Layer 3 of a small transformer language model trained on English Wikipedia (15 layers, counted from 0, width 64).
In attention head 0, each number of a token's query is one row of weights dot the token's vector x. The head spreads its attention over the tokens so far by the softmax of query dot key.

Query weights of the head. A number n stands for n times 0.00075.
q0: -121 127 107 -161 35 -5 99 -28 -19 -145 82 128 -53 -66 -195 41 7 80 -2 62 -19 139 143 287 190 -74 102 -52 -133 -3 -25 -98 2 -158 105 -53 -128 10 71 33 -177 25 103 59 131 209 -33 70 -88 -37 43 -59 -190 -40 13 -104 -98 -74 -136 148 88 -65 47 -7
q1: 35 7 -88 50 -102 100 99 -31 58 134 -34 -155 -30 129 98 33 -124 -57 149 -71 23 -112 34 -67 81 51 -70 58 -79 -99 4 -13 -139 218 53 16 116 -8 -41 -62 47 4 -69 16 -192 53 -4 -58 -65 33 -44 -99 -24 38 -88 -36 17 147 -50 -81 41 -2 -126 -34
q2: 162 184 153 -136 25 66 -106 27 1 177 -9 108 -30 144 30 -81 -26 150 -36 -214 107 -46 -4 -82 -32 4 33 76 -49 45 16 127 -58 15 -124 27 68 54 -25 57 -87 58 -7 -129 -133 132 126 -59 -9 -85 4 -8 109 92 -100 45 62 1 -56 -117 89 143 -61 -8
q3: 116 122 -16 87 -30 143 -35 -91 64 171 -25 -64 -53 40 162 -113 154 89 36 -91 139 -48 66 -116 -152 147 163 -116 -93 106 -15 51 -49 -92 -186 -25 -15 249 -136 19 -184 -48 10 -256 4 4 33 66 52 47 209 51 61 4 -3 180 102 5 81 -260 0 189 -182 -174
q4: -133 -238 -17 -13 -109 -116 -15 -6 49 -124 -58 -161 -51 11 -109 130 -28 -174 -54 181 115 158 -41 -10 10 63 -189 3 -8 -47 -92 16 -100 250 212 30 -39 -107 81 -47 58 -29 -82 111 12 127 -172 64 -18 -132 128 -155 21 -33 55 -77 96 178 -85 -105 -154 -79 164 -8
q5: -1 44 -139 -210 -62 -82 43 -167 223 207 4 -27 -244 -44 -167 126 -56 -116 204 78 177 -106 152 -346 63 -44 20 -111 42 -28 -67 60 -74 63 79 112 -155 -78 -250 76 -56 -59 16 -153 -29 -28 46 9 -60 103 -53 101 -120 103 -140 43 45 -73 60 -41 -151 16 -90 -171
q6: -29 -46 48 161 181 122 8 23 76 127 101 4 97 36 245 -58 113 150 -138 -88 18 72 4 -33 80 24 12 50 -104 -141 -33 -29 -37 -223 -163 69 -80 -79 38 109 68 90 -141 11 46 -78 5 -282 194 40 -67 161 -1 27 5 182 -146 -20 -34 27 60 167 2 247
q7: 4 -113 151 171 29 -114 127 41 -142 162 272 22 -12 98 292 -138 -143 -120 138 165 -11 -46 -204 75 37 109 -182 123 166 -71 -105 83 294 153 161 290 -61 -264 -21 94 -67 252 -12 146 44 -170 -301 -9 88 -195 -83 32 115 -24 -25 327 -6 123 95 170 119 -100 169 20
q8: 77 -5 -110 139 -16 165 198 -72 -88 -131 -13 137 177 68 -159 -135 -58 3 -152 80 175 -135 -130 23 -66 -155 56 -31 216 -39 78 37 -171 -292 -270 -181 -69 -123 -32 83 -82 48 -257 -37 14 -157 12 -286 -250 -240 -68 -51 49 -54 -23 -201 -89 18 57 71 -65 205 142 62
q9: -78 30 175 9 313 -255 6 -258 -4 -136 -205 183 -261 -123 -23 45 109 -44 93 -54 -27 246 10 -31 25 -120 45 35 -166 207 -83 -246 -47 50 169 -134 -123 -8 227 150 32 10 47 -389 -415 209 51 153 -30 133 67 76 68 -307 181 161 75 105 -121 -362 219 12 100 -38
q10: 78 76 -6 59 -47 109 128 211 -58 10 -148 58 122 57 -71 63 -276 147 203 -179 -53 163 111 -30 -202 27 90 -65 -184 -185 -241 -194 -35 -287 -47 194 192 -228 -79 -138 57 71 2 -38 -83 11 -119 -73 -67 -39 186 136 -50 -136 45 -334 -149 -37 -49 -185 -114 -220 139 239
q11: 60 130 -155 201 14 -256 -3 -43 -43 -45 23 61 -120 342 105 -110 290 128 9 -176 -155 72 -106 234 -113 -129 -40 -128 89 100 -92 146 145 164 -213 -11 10 66 105 -121 -353 160 -64 74 -329 -283 -18 -24 30 238 -9 78 61 169 132 -47 -22 42 139 149 146 -74 60 -75
q12: 13 -117 -67 -59 109 300 355 288 -59 -13 36 -159 110 133 -46 -124 -38 -13 -152 66 -34 -212 -125 -112 118 240 -145 67 174 42 -79 101 144 -147 101 -307 406 -249 -101 134 49 -1 -62 207 84 -14 112 -225 -116 197 -296 43 -111 -76 -62 208 269 28 157 157 99 57 36 -79
q13: 236 -104 -5 -144 30 84 -116 27 -14 -87 214 100 337 -232 -29 151 26 151 26 174 9 171 -90 -152 -36 2 -7 -221 71 -11 -146 -228 -171 -275 289 -61 178 90 119 -354 158 144 -39 312 -46 -95 -45 -160 -81 31 -377 280 192 -123 -90 -106 -42 222 62 205 -246 136 -113 147
q14: -105 -91 -273 104 -126 -281 -103 -206 77 -13 -64 152 174 244 -128 -66 104 -47 -127 58 -298 -143 217 217 -138 18 241 119 316 27 174 -62 65 93 26 272 -37 -86 88 -103 -265 -107 200 61 85 -462 -271 109 -70 -12 -103 -221 -133 363 83 62 176 31 -186 -31 32 -130 74 -210
q15: 387 18 222 335 152 232 23 -94 -99 -235 27 192 -281 -178 136 142 145 -31 104 -98 -219 -173 -68 148 101 87 -19 -7 -190 -26 -2 69 -129 -290 106 -249 -137 -351 369 -9 117 168 -25 225 100 -40 171 235 90 -101 100 -133 -31 235 27 -106 -107 93 -18 118 100 -64 -26 194
q16: -82 55 -47 -27 99 28 63 25 98 -116 -102 -90 -88 29 -28 136 1 13 20 6 -34 -97 -41 -96 30 -44 -36 51 105 -48 -40 32 26 -41 -17 -47 118 74 -67 -76 -5 -166 -58 43 -14 237 101 -12 111 -37 78 -128 10 -113 18 3 33 23 7 -88 26 77 6 -15
q17: 258 75 181 -147 -36 42 -26 -81 -67 -64 151 15 -27 -103 26 83 93 -165 -149 -35 37 105 206 59 37 108 -65 -58 30 -47 -16 -52 -19 40 -28 60 -105 11 86 93 -8 95 -8 -60 -80 -37 73 259 -17 -12 94 7 -94 45 -6 -6 -18 50 79 -55 -38 -10 -71 -1
q18: 162 19 36 151 -86 -93 -49 89 -100 265 154 49 -23 75 181 -126 48 -71 -154 -21 58 -77 -138 -82 -97 108 35 148 -118 102 -95 -103 155 74 -64 137 -33 -4 55 -46 -84 57 41 -199 -61 -126 41 -31 -46 60 118 -153 14 134 -126 112 -30 -96 -45 -110 56 -22 -72 -112
q19: 142 -68 -93 38 -142 -79 -115 -160 1 178 48 80 -71 -14 -6 64 -47 -100 73 149 102 31 -100 -51 -37 -205 -165 -9 -100 44 -60 25 118 -181 -51 -48 -80 54 127 43 143 -106 140 -102 -18 -143 106 -11 -111 205 -24 -108 -66 67 27 -21 131 -140 335 198 26 -29 -118 -162
q20: 140 35 106 -115 51 -11 130 12 -111 -1 -58 -71 108 -112 187 -39 12 0 14 -283 -72 -7 -135 18 -141 76 77 196 121 29 -79 90 106 -20 4 11 18 124 -145 220 39 99 -187 222 29 -53 -144 9 78 -123 -80 91 150 -78 46 -115 86 62 -81 -11 63 18 -8 190
q21: 12 -71 -26 173 -66 65 -41 211 -92 11 -76 -132 -108 226 -117 -112 266 -48 -25 -101 -1 51 -90 -68 -190 64 -194 -54 180 -29 -185 -19 64 303 -162 241 146 -34 -265 -218 23 117 -26 170 -104 -27 -305 -44 181 58 -44 -72 -198 33 -134 -43 -90 234 -61 -129 167 -39 19 -2
q22: 318 177 -63 114 91 -34 -94 48 -229 138 -46 139 -99 175 -116 -235 139 120 -94 -88 -32 -186 -17 -37 -119 -92 54 -71 -8 -42 165 224 162 -117 -152 -18 294 116 41 45 -48 -158 213 42 -73 -185 239 -55 -163 88 -238 17 -32 261 -289 327 80 -67 101 101 20 49 -143 -264
q23: 78 -94 -116 -192 -85 225 261 -47 -217 -123 135 107 162 -21 -74 13 -251 129 98 284 11 15 17 -33 -95 -19 -77 -239 218 -63 55 169 23 -185 -60 3 -179 -50 50 -117 -139 -191 241 191 -34 147 4 -2 -52 -90 -165 88 64 42 -28 -214 51 14 101 41 -54 28 -137 -61
q24: -336 -42 56 164 -196 390 251 88 -102 230 -110 -90 111 189 122 -259 -109 -28 -119 -8 -42 -275 -17 -74 -372 70 121 -87 142 -39 54 38 -166 60 -100 -117 40 58 -120 -79 -385 113 -231 357 -83 -86 -139 -254 -86 -84 -87 113 -48 326 -151 -43 -183 -64 -128 175 35 -129 180 29
q25: -375 -209 103 -73 -65 -41 72 108 60 -216 -62 142 106 130 -124 139 84 -96 -18 -71 22 140 -258 66 98 -55 -67 13 -50 -292 -103 144 -91 -96 -81 10 -241 -368 140 190 6 344 -96 30 -57 -204 -280 186 157 34 37 -107 -148 154 224 -294 -178 156 10 6 157 -174 218 153
q26: -125 -34 -50 -18 -16 243 -148 51 -18 -270 -78 196 52 -47 -223 -25 56 -33 -173 -150 41 -227 -78 257 136 -36 49 170 -85 -52 -89 165 17 -78 -173 54 335 72 173 -154 211 230 -133 102 -165 66 -108 108 -37 -37 104 -202 83 98 79 -472 44 -59 -75 268 12 16 18 133
q27: -373 -76 96 142 -18 405 304 121 16 -146 -72 -265 -14 21 -52 -15 -257 278 68 96 -176 -17 328 -179 92 126 2 -360 33 83 97 227 10 136 21 50 -70 112 -191 145 -150 -40 -155 265 -164 96 -101 153 190 -52 -106 144 -30 -12 -25 -17 194 -191 -85 213 -135 61 -34 -112
q28: -99 -44 -99 123 -187 -143 35 -186 -163 -164 21 -106 -103 48 285 67 123 -148 73 8 -14 52 44 -135 58 229 -132 202 -91 56 -238 4 -162 -3 14 249 -87 -169 -90 246 141 232 158 -30 -62 105 -234 -103 196 -19 23 -190 -195 -41 3 -179 109 -47 -304 -285 148 99 32 -60
q29: 0 48 -14 -22 52 -287 -410 -74 27 -257 -16 -49 52 53 279 69 9 143 249 302 231 49 190 -8 -68 64 -235 -149 -226 -97 70 14 28 46 47 -10 -71 58 -166 -62 127 166 -103 -86 165 90 -72 12 -30 -31 264 -47 54 145 276 -261 -135 -41 70 -155 34 76 217 -3
q30: 5 145 -66 -117 119 248 13 84 -247 0 60 -167 210 -145 -75 209 -95 -149 -149 -312 -122 -84 -133 -30 -22 -150 98 363 -90 124 23 -83 11 -29 -144 111 65 68 -78 38 132 -88 133 188 -187 -49 59 29 46 -62 -239 -213 -105 65 -157 140 46 -138 -88 -34 -162 -53 -234 45
q31: 78 -106 10 -140 173 -343 52 -57 53 88 -86 -12 -36 69 114 53 -263 53 27 -89 -112 196 128 -98 104 164 -341 -70 -150 -197 -70 -129 137 -169 115 -89 -303 75 220 -224 110 136 344 -308 -53 325 291 252 -270 107 74 74 184 66 -40 190 166 243 163 36 17 96 34 121

Each question shows a short text with each token's key, already scaled and adjusted for position as the last token sees it. A number n stands for n times 0.0065.

Then comes the last token's vector x. A number n stands for n times 0.0081.

0 "one": 18 -24 -29 13 -12 2 51 30 25 -113 -80 244 -33 -96 118 -100 9 -8 -2 -23 52 -37 11 62 108 -79 -160 189 21 -152 11 -122
1 " 4": 15 -32 28 25 -3 8 68 44 26 -127 -132 266 -120 -81 136 -119 -23 -25 -14 16 99 4 -15 25 37 -43 -210 84 -5 -101 -35 0
2 " dev": 0 -76 31 -26 -28 -41 97 56 72 -87 -87 224 -8 -73 30 -59 -27 60 -59 -99 124 -38 69 78 65 -98 -175 204 21 -39 -99 12
3 "ices": -3 -48 14 51 -49 -38 59 14 82 -51 -32 168 -75 -85 98 -181 -40 10 -48 -26 41 -152 -37 153 24 -82 -165 52 42 -192 -73 -64
4 ",": 10 -60 63 -12 -12 19 91 62 31 -117 -72 280 -119 -111 122 -145 -11 -16 -10 1 19 -28 -16 26 17 -44 -164 60 99 -110 -21 -85
5 " Face": 30 -19 62 43 -52 17 100 49 57 -119 -122 230 -106 -69 47 -107 79 -24 6 -36 70 -74 -7 93 21 -62 -90 182 48 -169 -2 -67
6 "T": -5 31 63 54 -61 0 91 20 84 -51 -78 264 -111 -67 115 -132 63 -36 25 20 29 -10 -41 -6 -4 -87 -101 127 74 -204 -6 -51
7 "ime": -57 53 49 62 -26 14 97 71 76 -79 -4 235 -63 -74 75 -161 29 -28 4 16 24 -101 -41 93 12 -63 -110 76 61 -224 -65 -82
8 " was": -3 48 7 -16 -53 73 46 14 -9 -134 -66 211 -81 -118 55 -168 33 -30 48 41 0 -46 -16 148 27 -46 -183 71 138 -29 -142 -43
x: -183 -103 67 -38 -65 112 -146 -185 -34 9 121 23 -113 -175 -49 -95 -222 235 36 58 118 141 91 -109 -150 171 178 -101 119 -153 -217 -32 25 117 13 -40 192 77 63 113 15 -262 87 16 -3 -162 98 117 168 109 -139 -133 192 141 -54 19 -122 35 -9 121 178 130 108 94
Which token does the last token look at most, and with what share of its attention? 2 " dev", with about 20%

0 "-": 4 -16 1 11 0 26 25 29 20 -80 -41 139 -57 -61 70 -42 -3 -17 -17 -11 18 -3 -9 9 57 -28 -95 75 18 -75 14 -72
1 "ori": -12 -17 14 29 -10 -23 9 53 29 -22 -44 143 -41 -73 35 -55 -9 22 -23 8 21 -41 -6 6 -9 -28 -111 50 33 -108 -16 -58
2 "ente": -13 -44 13 15 6 -20 43 46 38 -85 -36 139 -24 -45 54 -31 -43 16 -1 -31 36 -46 -18 56 3 -29 -71 79 66 -59 -13 -49
3 "d": 18 -34 20 14 -29 -17 37 29 46 -57 -43 142 -47 -43 57 -28 -27 9 -24 -1 34 -41 -22 27 6 -12 -108 36 38 -94 -9 -72
4 " development": 28 -24 21 32 -29 -36 49 -7 39 -32 -31 138 -26 -50 -22 -62 17 -5 -23 -15 36 -68 22 66 29 -40 -50 106 -16 -92 -24 -17
5 " and": -31 9 20 -1 -42 15 33 37 -9 -5 -16 159 -75 -72 30 -50 -33 1 10 12 -1 -4 -7 46 29 -24 -41 43 52 -104 -5 -88
6 " implement": -35 19 34 27 -52 3 61 1 25 -34 -36 114 -70 -47 1 -23 -15 7 15 -9 38 -57 37 65 46 -39 -75 123 4 -77 -1 -14
7 "ation": -14 6 18 22 -33 -28 27 21 28 -15 -14 161 -12 -16 0 -64 -21 -4 6 14 -7 -47 5 70 20 -36 -85 94 -2 -82 11 -84
8 " environment": 7 1 40 50 -51 -1 54 10 10 -32 -22 141 -42 -22 -10 -48 -10 4 14 -3 30 -62 31 89 65 -52 -40 91 -2 -86 14 -30
x: -87 -183 -123 -192 -83 164 125 -163 -286 107 145 -93 -22 -19 11 -95 -156 72 130 59 137 6 201 -41 -211 163 255 -97 71 -65 -119 94 40 134 -67 58 110 58 93 107 -113 -236 6 -135 80 0 136 97 72 57 -112 -141 110 224 -1 81 -91 -7 48 178 175 85 102 38
Which token does the last token look at most, and with what share of its attention? 8 " environment", with about 30%

0 ".": 26 -19 8 37 -19 44 48 19 20 -132 -33 159 -43 -56 115 -82 19 -2 -19 -15 21 3 3 14 117 -55 -122 128 17 -81 19 -97
1 "\n\n": 31 26 60 69 -36 30 57 -9 -68 -147 19 72 -80 -17 108 19 -67 -90 -39 0 -60 25 2 105 94 -15 -89 165 34 -1 34 -27
2 "The": -2 5 19 26 -35 -8 85 23 6 -100 -21 167 -47 -132 45 -93 13 7 0 -13 14 -47 50 45 79 -66 -76 130 39 -125 33 -69
3 " A": 38 42 53 42 -49 -2 49 11 5 -34 -58 211 -57 -111 36 -3 18 -14 -4 -4 29 6 10 33 18 1 -126 149 19 -148 -1 -24
4 "A": 74 -31 27 26 -58 -16 47 44 36 -16 -43 204 -33 -75 111 -37 -6 -23 -7 6 50 6 -6 -22 27 0 -132 103 3 -164 -20 -38
5 "II": 1 39 51 41 -39 -3 91 36 32 14 -41 189 -60 25 97 -35 42 -13 37 -14 34 12 -7 -16 27 -68 -113 75 -43 -201 -8 31
6 " closed": 2 23 9 23 -74 2 70 27 -16 -90 -24 103 -69 -12 -10 -81 27 -25 -39 -34 36 -86 30 149 69 -17 -61 180 -114 -66 -27 -61
7 " in": -25 13 29 25 -87 10 96 12 52 -59 -53 217 -49 -119 79 -63 -3 -20 32 -2 30 -58 27 51 43 -42 -99 93 -19 -73 0 -58
8 " 1999": 6 11 23 65 -53 28 70 -4 35 -44 -20 143 -42 -154 25 -87 -46 12 64 26 23 -37 53 36 56 -31 -186 78 -58 45 -84 32
x: -182 -75 35 -127 -54 159 100 -215 -137 -45 45 -67 -53 -108 31 17 -223 173 84 48 136 126 92 -13 58 137 211 -114 179 -56 -123 44 33 -58 -68 84 221 57 -7 20 51 -263 8 -300 153 7 92 -8 18 161 -116 -142 8 271 172 93 10 -1 -78 162 78 149 116 144
To which token does the last token give the most attention? 6 " closed"

0 " Taylor": 18 -16 -5 13 -8 12 46 19 48 -95 -49 172 -11 -73 88 -55 5 -10 -8 -22 52 -28 6 32 90 -62 -111 104 12 -102 8 -74
1 ",": -14 -3 23 -5 -2 10 52 58 14 -94 -64 202 -67 -85 78 -79 0 40 -41 3 20 -14 -15 19 18 -16 -105 41 84 -69 -8 -69
2 " a": 43 9 38 23 -21 21 59 54 25 -57 -41 192 -44 -130 31 -62 -10 -10 -36 -19 55 -40 1 17 22 -4 -87 108 57 -79 27 -73
3 " mission": 32 -11 21 42 -50 -27 50 25 47 -47 -55 140 -42 -39 -9 -104 31 12 -33 -29 47 -69 32 93 43 -59 -94 141 -14 -108 -33 -39
4 "ary": 24 11 44 30 -47 -34 55 27 62 -56 -57 189 -48 -47 67 -16 37 -29 -7 13 32 -50 -1 51 31 -46 -120 55 24 -128 49 -70
5 " in": 8 -12 41 17 -59 8 80 27 54 -75 -57 179 -59 -136 87 -54 31 -18 7 -3 48 -54 -3 37 24 -32 -86 67 12 -74 -18 -52
6 " the": -25 2 26 24 -44 -1 64 56 27 -89 -37 159 -76 -138 74 -67 -1 -8 18 -15 40 -41 30 22 15 -28 -89 75 27 -117 12 -61
7 " nine": 24 -33 26 7 -49 34 63 43 24 -101 -48 176 -84 -80 -7 -81 -39 51 -2 33 57 -59 17 1 49 -26 -102 77 8 -93 -56 -3
8 "teen": -23 12 52 20 -47 9 66 -12 51 -56 -39 195 -71 -110 35 -79 -22 -24 23 48 25 -91 0 29 29 -42 -101 44 51 -72 -21 -48
x: -203 -85 -62 -142 -64 94 5 -255 -173 127 71 -97 11 -54 -19 -18 -95 199 21 -64 120 127 162 -30 -177 55 141 -131 188 -64 -186 20 76 51 -32 23 313 45 131 26 -38 -263 20 -140 125 -163 214 -20 72 -19 -68 -167 39 112 32 -24 -35 -112 -56 135 158 216 190 -29
Which two tokens does the last token look at most, in order? 3 " mission", 0 " Taylor"

0 "on": 28 -25 -30 7 -13 5 47 42 47 -107 -82 240 -29 -91 95 -72 5 -2 -2 -26 62 -19 3 68 105 -92 -152 165 -4 -163 -6 -143
1 "ly": -3 -5 -35 33 -9 -27 59 15 17 -94 -66 233 -79 -70 141 -89 1 18 -25 40 21 -105 -68 110 26 -24 -223 85 71 -124 -80 -72
2 " calling": 53 5 19 -18 -51 103 85 58 -9 -71 -94 68 -197 -63 96 -22 12 -72 -41 -33 78 -42 28 86 86 -55 -182 180 -19 -186 -7 -34
3 " mode": 4 -39 10 34 -65 6 78 49 36 -16 -72 201 -83 -101 50 -163 -12 10 -48 -36 96 -61 -1 53 41 -64 -146 213 20 -143 -106 -35
4 ",": 17 -34 70 -8 -19 33 96 64 24 -110 -78 261 -118 -120 122 -110 5 -17 -21 -17 15 -4 -16 42 18 -50 -135 58 110 -130 -35 -115
5 " in": 34 -16 56 27 -75 18 115 46 93 -86 -64 242 -81 -182 116 -107 30 -38 -18 -24 70 -63 -8 36 26 -40 -115 91 20 -135 -35 -89
6 " 2013": -54 40 71 83 -82 49 80 -12 66 -49 -7 107 -124 -172 52 -162 29 -21 19 5 19 -16 53 56 58 -25 -226 122 -98 -16 -117 94
7 ".": -34 42 45 59 -63 77 100 45 53 -96 -45 225 -150 -79 81 -146 10 -14 73 28 12 -6 24 -6 82 -25 -150 81 79 -96 42 -148
8 "\n\n": 83 -111 -8 61 -14 35 97 -56 -49 -167 11 109 -116 -68 111 52 -66 71 106 61 -69 36 33 127 108 -23 -98 210 67 6 31 -54
x: -128 -96 38 -165 -56 151 -4 -187 -30 77 30 -109 14 19 -52 140 -234 117 142 -82 92 79 77 -30 -147 60 240 -141 55 -123 -170 185 -12 165 45 69 269 -45 89 29 120 -84 -30 -99 17 -63 74 75 150 177 -147 -155 39 162 -8 62 -195 -35 50 46 284 72 275 123
To which token does the last token give the most attention? 6 " 2013"

0 " to": 10 -21 -11 9 0 17 36 21 8 -70 -44 159 -5 -64 92 -38 -3 -8 -5 3 23 -39 -4 30 79 -45 -85 104 2 -100 7 -85
1 " use": 3 -2 0 -9 -37 9 60 17 0 -23 -38 158 -77 -41 11 -67 -18 3 -29 -27 43 -60 18 58 53 -49 -91 127 -11 -84 -37 -40
2 " lands": -3 -34 5 22 -28 -48 58 23 75 -78 -80 92 -58 -75 30 -48 -17 24 -62 -57 87 -78 22 64 31 -62 -74 34 -10 -101 -14 -19
3 "cap": 20 -52 20 24 -23 -18 33 54 55 -36 -45 143 -17 -73 50 -48 -44 -17 -37 -42 63 -70 -1 55 4 -47 -85 88 57 -94 -22 -50
4 "es": 15 -11 12 10 -14 -14 6 52 34 -24 -53 145 -37 -73 64 -47 -2 -22 -22 -13 41 -39 -19 74 6 -30 -139 52 6 -119 -39 -67
5 " as": 19 5 19 3 -25 19 59 30 21 -30 -36 159 -92 -97 57 -67 8 -26 7 -14 23 -9 -27 84 0 -28 -78 80 50 -89 -34 -40
6 " cultural": -24 12 35 40 -55 -36 39 36 45 -67 -61 129 8 -86 4 -29 -1 -39 -18 -38 69 -31 51 41 56 -66 -49 132 -30 -75 8 -53
7 " comment": 0 15 15 20 -62 6 63 9 2 -25 -45 87 -58 8 -2 -69 -31 -22 17 -14 21 -63 47 105 57 -48 -117 160 -6 -62 -15 12
8 "ary": 1 13 35 16 -37 -8 41 32 69 -47 -37 168 -38 -41 54 -16 -39 33 46 28 6 -43 9 25 33 -42 -113 26 41 -113 66 -63
x: -87 -35 -35 -89 26 62 -34 -221 -163 73 44 -180 -95 9 -42 -13 -114 -55 111 -174 56 6 104 -42 -172 89 231 -20 51 -2 -173 83 85 80 -39 126 383 101 144 10 -23 -357 16 -79 154 -97 127 -43 102 -44 -142 -38 88 192 -18 71 -69 -92 -35 60 100 121 316 23
Which two tokens does the last token look at most, in order? 6 " cultural", 0 " to"

0 "ment": 3 1 -4 10 -11 -13 26 -3 17 -39 -30 115 1 -32 42 -35 0 -4 0 -10 21 -25 8 38 60 -50 -72 103 4 -71 16 -66
1 ".": -13 -6 26 27 -11 36 37 24 0 -66 -28 111 -74 -37 54 -65 3 15 -23 -3 14 5 -12 3 31 -14 -66 59 54 -42 16 -62
2 " The": 6 8 16 10 -16 -3 55 23 14 -60 -15 111 -39 -97 37 -37 -7 0 -8 -23 24 -21 10 28 26 -25 -48 71 46 -77 11 -41
3 " director": 44 -12 35 34 -34 -13 65 -3 50 -37 -7 107 4 13 5 -24 -15 2 4 -22 26 -43 33 72 46 -48 -56 80 -15 -69 -12 16
4 " of": -15 11 35 4 -33 -3 51 24 31 -49 -15 135 -19 -77 51 -18 20 -2 10 6 29 -36 -3 33 24 -31 -69 43 18 -75 -6 -17
5 " the": -8 5 25 14 -25 4 48 36 21 -65 -17 116 -37 -80 49 -42 18 -2 7 -12 27 -29 26 14 19 -21 -58 56 18 -85 19 -35
6 " group": -11 -7 8 28 -22 3 42 28 17 -25 -22 152 17 13 2 -42 -7 16 4 2 23 -37 15 90 47 -45 -37 65 6 -49 -10 -36
7 " was": 11 6 10 -3 -29 38 28 -5 -11 -62 -27 99 -27 -44 37 -58 -2 -11 28 22 -1 -24 -3 82 23 -20 -89 46 70 -12 -72 -12
8 " Michael": 0 -10 22 41 -45 13 42 33 50 -44 -27 108 -31 -39 38 7 -26 38 44 6 15 -50 13 33 44 -27 -71 -3 29 -86 40 -39
x: -81 -101 -25 -47 28 135 25 -190 -191 114 70 -217 69 -97 -75 -32 -262 134 49 -155 -96 -38 5 -55 -220 72 305 28 123 -57 -117 14 106 84 -61 78 331 1 111 13 -175 -243 -58 -97 167 -108 27 53 27 14 -71 -136 63 270 -51 126 -70 -26 -13 -27 91 35 174 95
Which two tokens does the last token look at most, in order? 0 "ment", 5 " the"

0 " out": 1 -3 -20 -4 -2 -1 34 18 29 -65 -46 118 -52 -59 67 -59 11 5 -5 -7 37 -28 -3 28 45 -39 -64 87 2 -78 2 -51
1 ".": -17 -6 24 27 -6 36 35 41 5 -66 -27 117 -85 -45 55 -80 8 27 -32 0 12 1 -19 -4 22 -3 -70 43 65 -48 17 -65
2 " The": 2 4 12 10 -13 -7 56 32 21 -66 -19 120 -46 -108 42 -50 -7 7 -15 -24 29 -30 9 25 22 -18 -50 62 50 -83 14 -43
3 " paintings": 8 -21 13 17 -15 -4 39 8 36 -44 -27 93 -2 -30 32 -71 -12 9 -23 -35 33 -73 13 90 43 -62 -84 78 -22 -62 -23 -34
4 " came": -9 -17 42 9 -36 16 16 19 8 -72 -77 84 -60 -78 14 -42 34 -19 -33 -11 38 -37 23 66 17 -17 -105 64 9 -46 -33 -24
5 " out": 6 -21 25 1 -31 1 49 11 26 -39 -63 142 -97 -63 21 -41 27 -4 -15 -16 30 -25 8 45 21 -28 -45 70 30 -51 -12 -33
6 " of": -5 -8 31 3 -32 -1 44 38 34 -43 -25 131 -51 -105 65 -39 -26 -2 21 6 32 -44 -11 25 8 -19 -81 25 31 -65 -20 -21
7 " Ho": -41 5 29 31 -28 1 52 24 38 -53 -39 142 -55 -76 26 -25 6 -27 13 -3 28 -36 -2 17 9 -17 -67 62 25 -80 -11 -34
8 "oper": 11 -2 5 29 -33 -23 39 20 50 3 -12 150 4 -11 -20 0 -54 0 58 7 8 -74 43 31 23 -21 -73 63 48 -64 42 -21
x: -41 -88 -90 -41 14 209 -22 -224 -201 9 164 -163 -45 -61 -3 -19 -127 16 134 -65 42 4 68 -88 -72 147 230 -4 67 34 -180 66 -161 -34 -93 148 263 131 68 202 -2 -306 -104 -128 34 -122 178 -46 -95 41 -60 -185 -98 268 -29 118 7 -124 -7 153 136 129 91 9
Which token does the last token look at most, and with what share of its attention? 3 " paintings", with about 20%

0 " its": 16 -22 -27 -6 -17 5 54 36 29 -95 -50 174 -18 -120 89 -49 -31 -30 -23 -44 75 -44 33 47 108 -77 -83 145 12 -109 22 -108
1 " camera": 5 10 -22 -21 -58 -20 86 36 58 -43 -58 197 -58 -69 24 -93 -27 14 -63 -95 98 -39 34 106 83 -64 -92 104 -10 -103 -29 -34
2 ".": -14 -17 55 46 -31 66 77 46 32 -89 -44 191 -116 -67 98 -95 -14 -4 -45 -13 35 -9 -12 -4 57 -9 -111 44 101 -91 24 -122
3 " In": 55 -22 62 37 -59 -26 78 30 74 -87 -82 173 -84 -133 105 -41 -32 5 -34 3 52 -26 -8 34 3 -32 -103 101 48 -139 -7 -34
4 " 2025": 42 26 55 70 -44 49 48 23 31 -44 -3 87 -96 -125 49 -153 47 -14 -25 -15 8 -32 42 30 43 -1 -197 106 -96 -4 -82 73
5 ",": -16 -14 83 22 -13 20 83 39 10 -65 -49 231 -94 -100 79 -81 37 -4 31 5 -16 -40 4 64 23 -33 -129 73 95 -60 -15 -73
6 " i": -41 3 42 55 -75 -5 72 55 37 -71 -87 164 -91 -66 89 -44 -44 20 26 -47 70 15 41 26 42 18 -138 171 30 -96 0 -39
7 "OS": -54 33 48 69 -67 -43 67 76 61 -3 -34 222 -54 -44 46 -70 3 13 42 -18 25 -22 16 27 13 -19 -94 91 -23 -193 49 -52
8 " 26": -15 3 28 10 -70 27 64 51 32 -106 -40 210 -134 -82 82 -88 -40 38 25 47 38 -37 7 -2 36 13 -138 58 11 -114 -38 -20
x: -201 -202 -42 -90 26 99 -51 -173 -98 98 41 -95 65 -88 28 -15 -180 157 103 -74 134 106 71 -225 -108 39 237 -92 197 -86 -176 -49 127 58 -101 114 293 82 134 -61 -49 -161 32 -89 61 -96 251 -56 -21 -57 -63 -223 -67 137 132 93 -77 51 -86 125 137 115 200 -16
To which token does the last token give the most attention? 4 " 2025"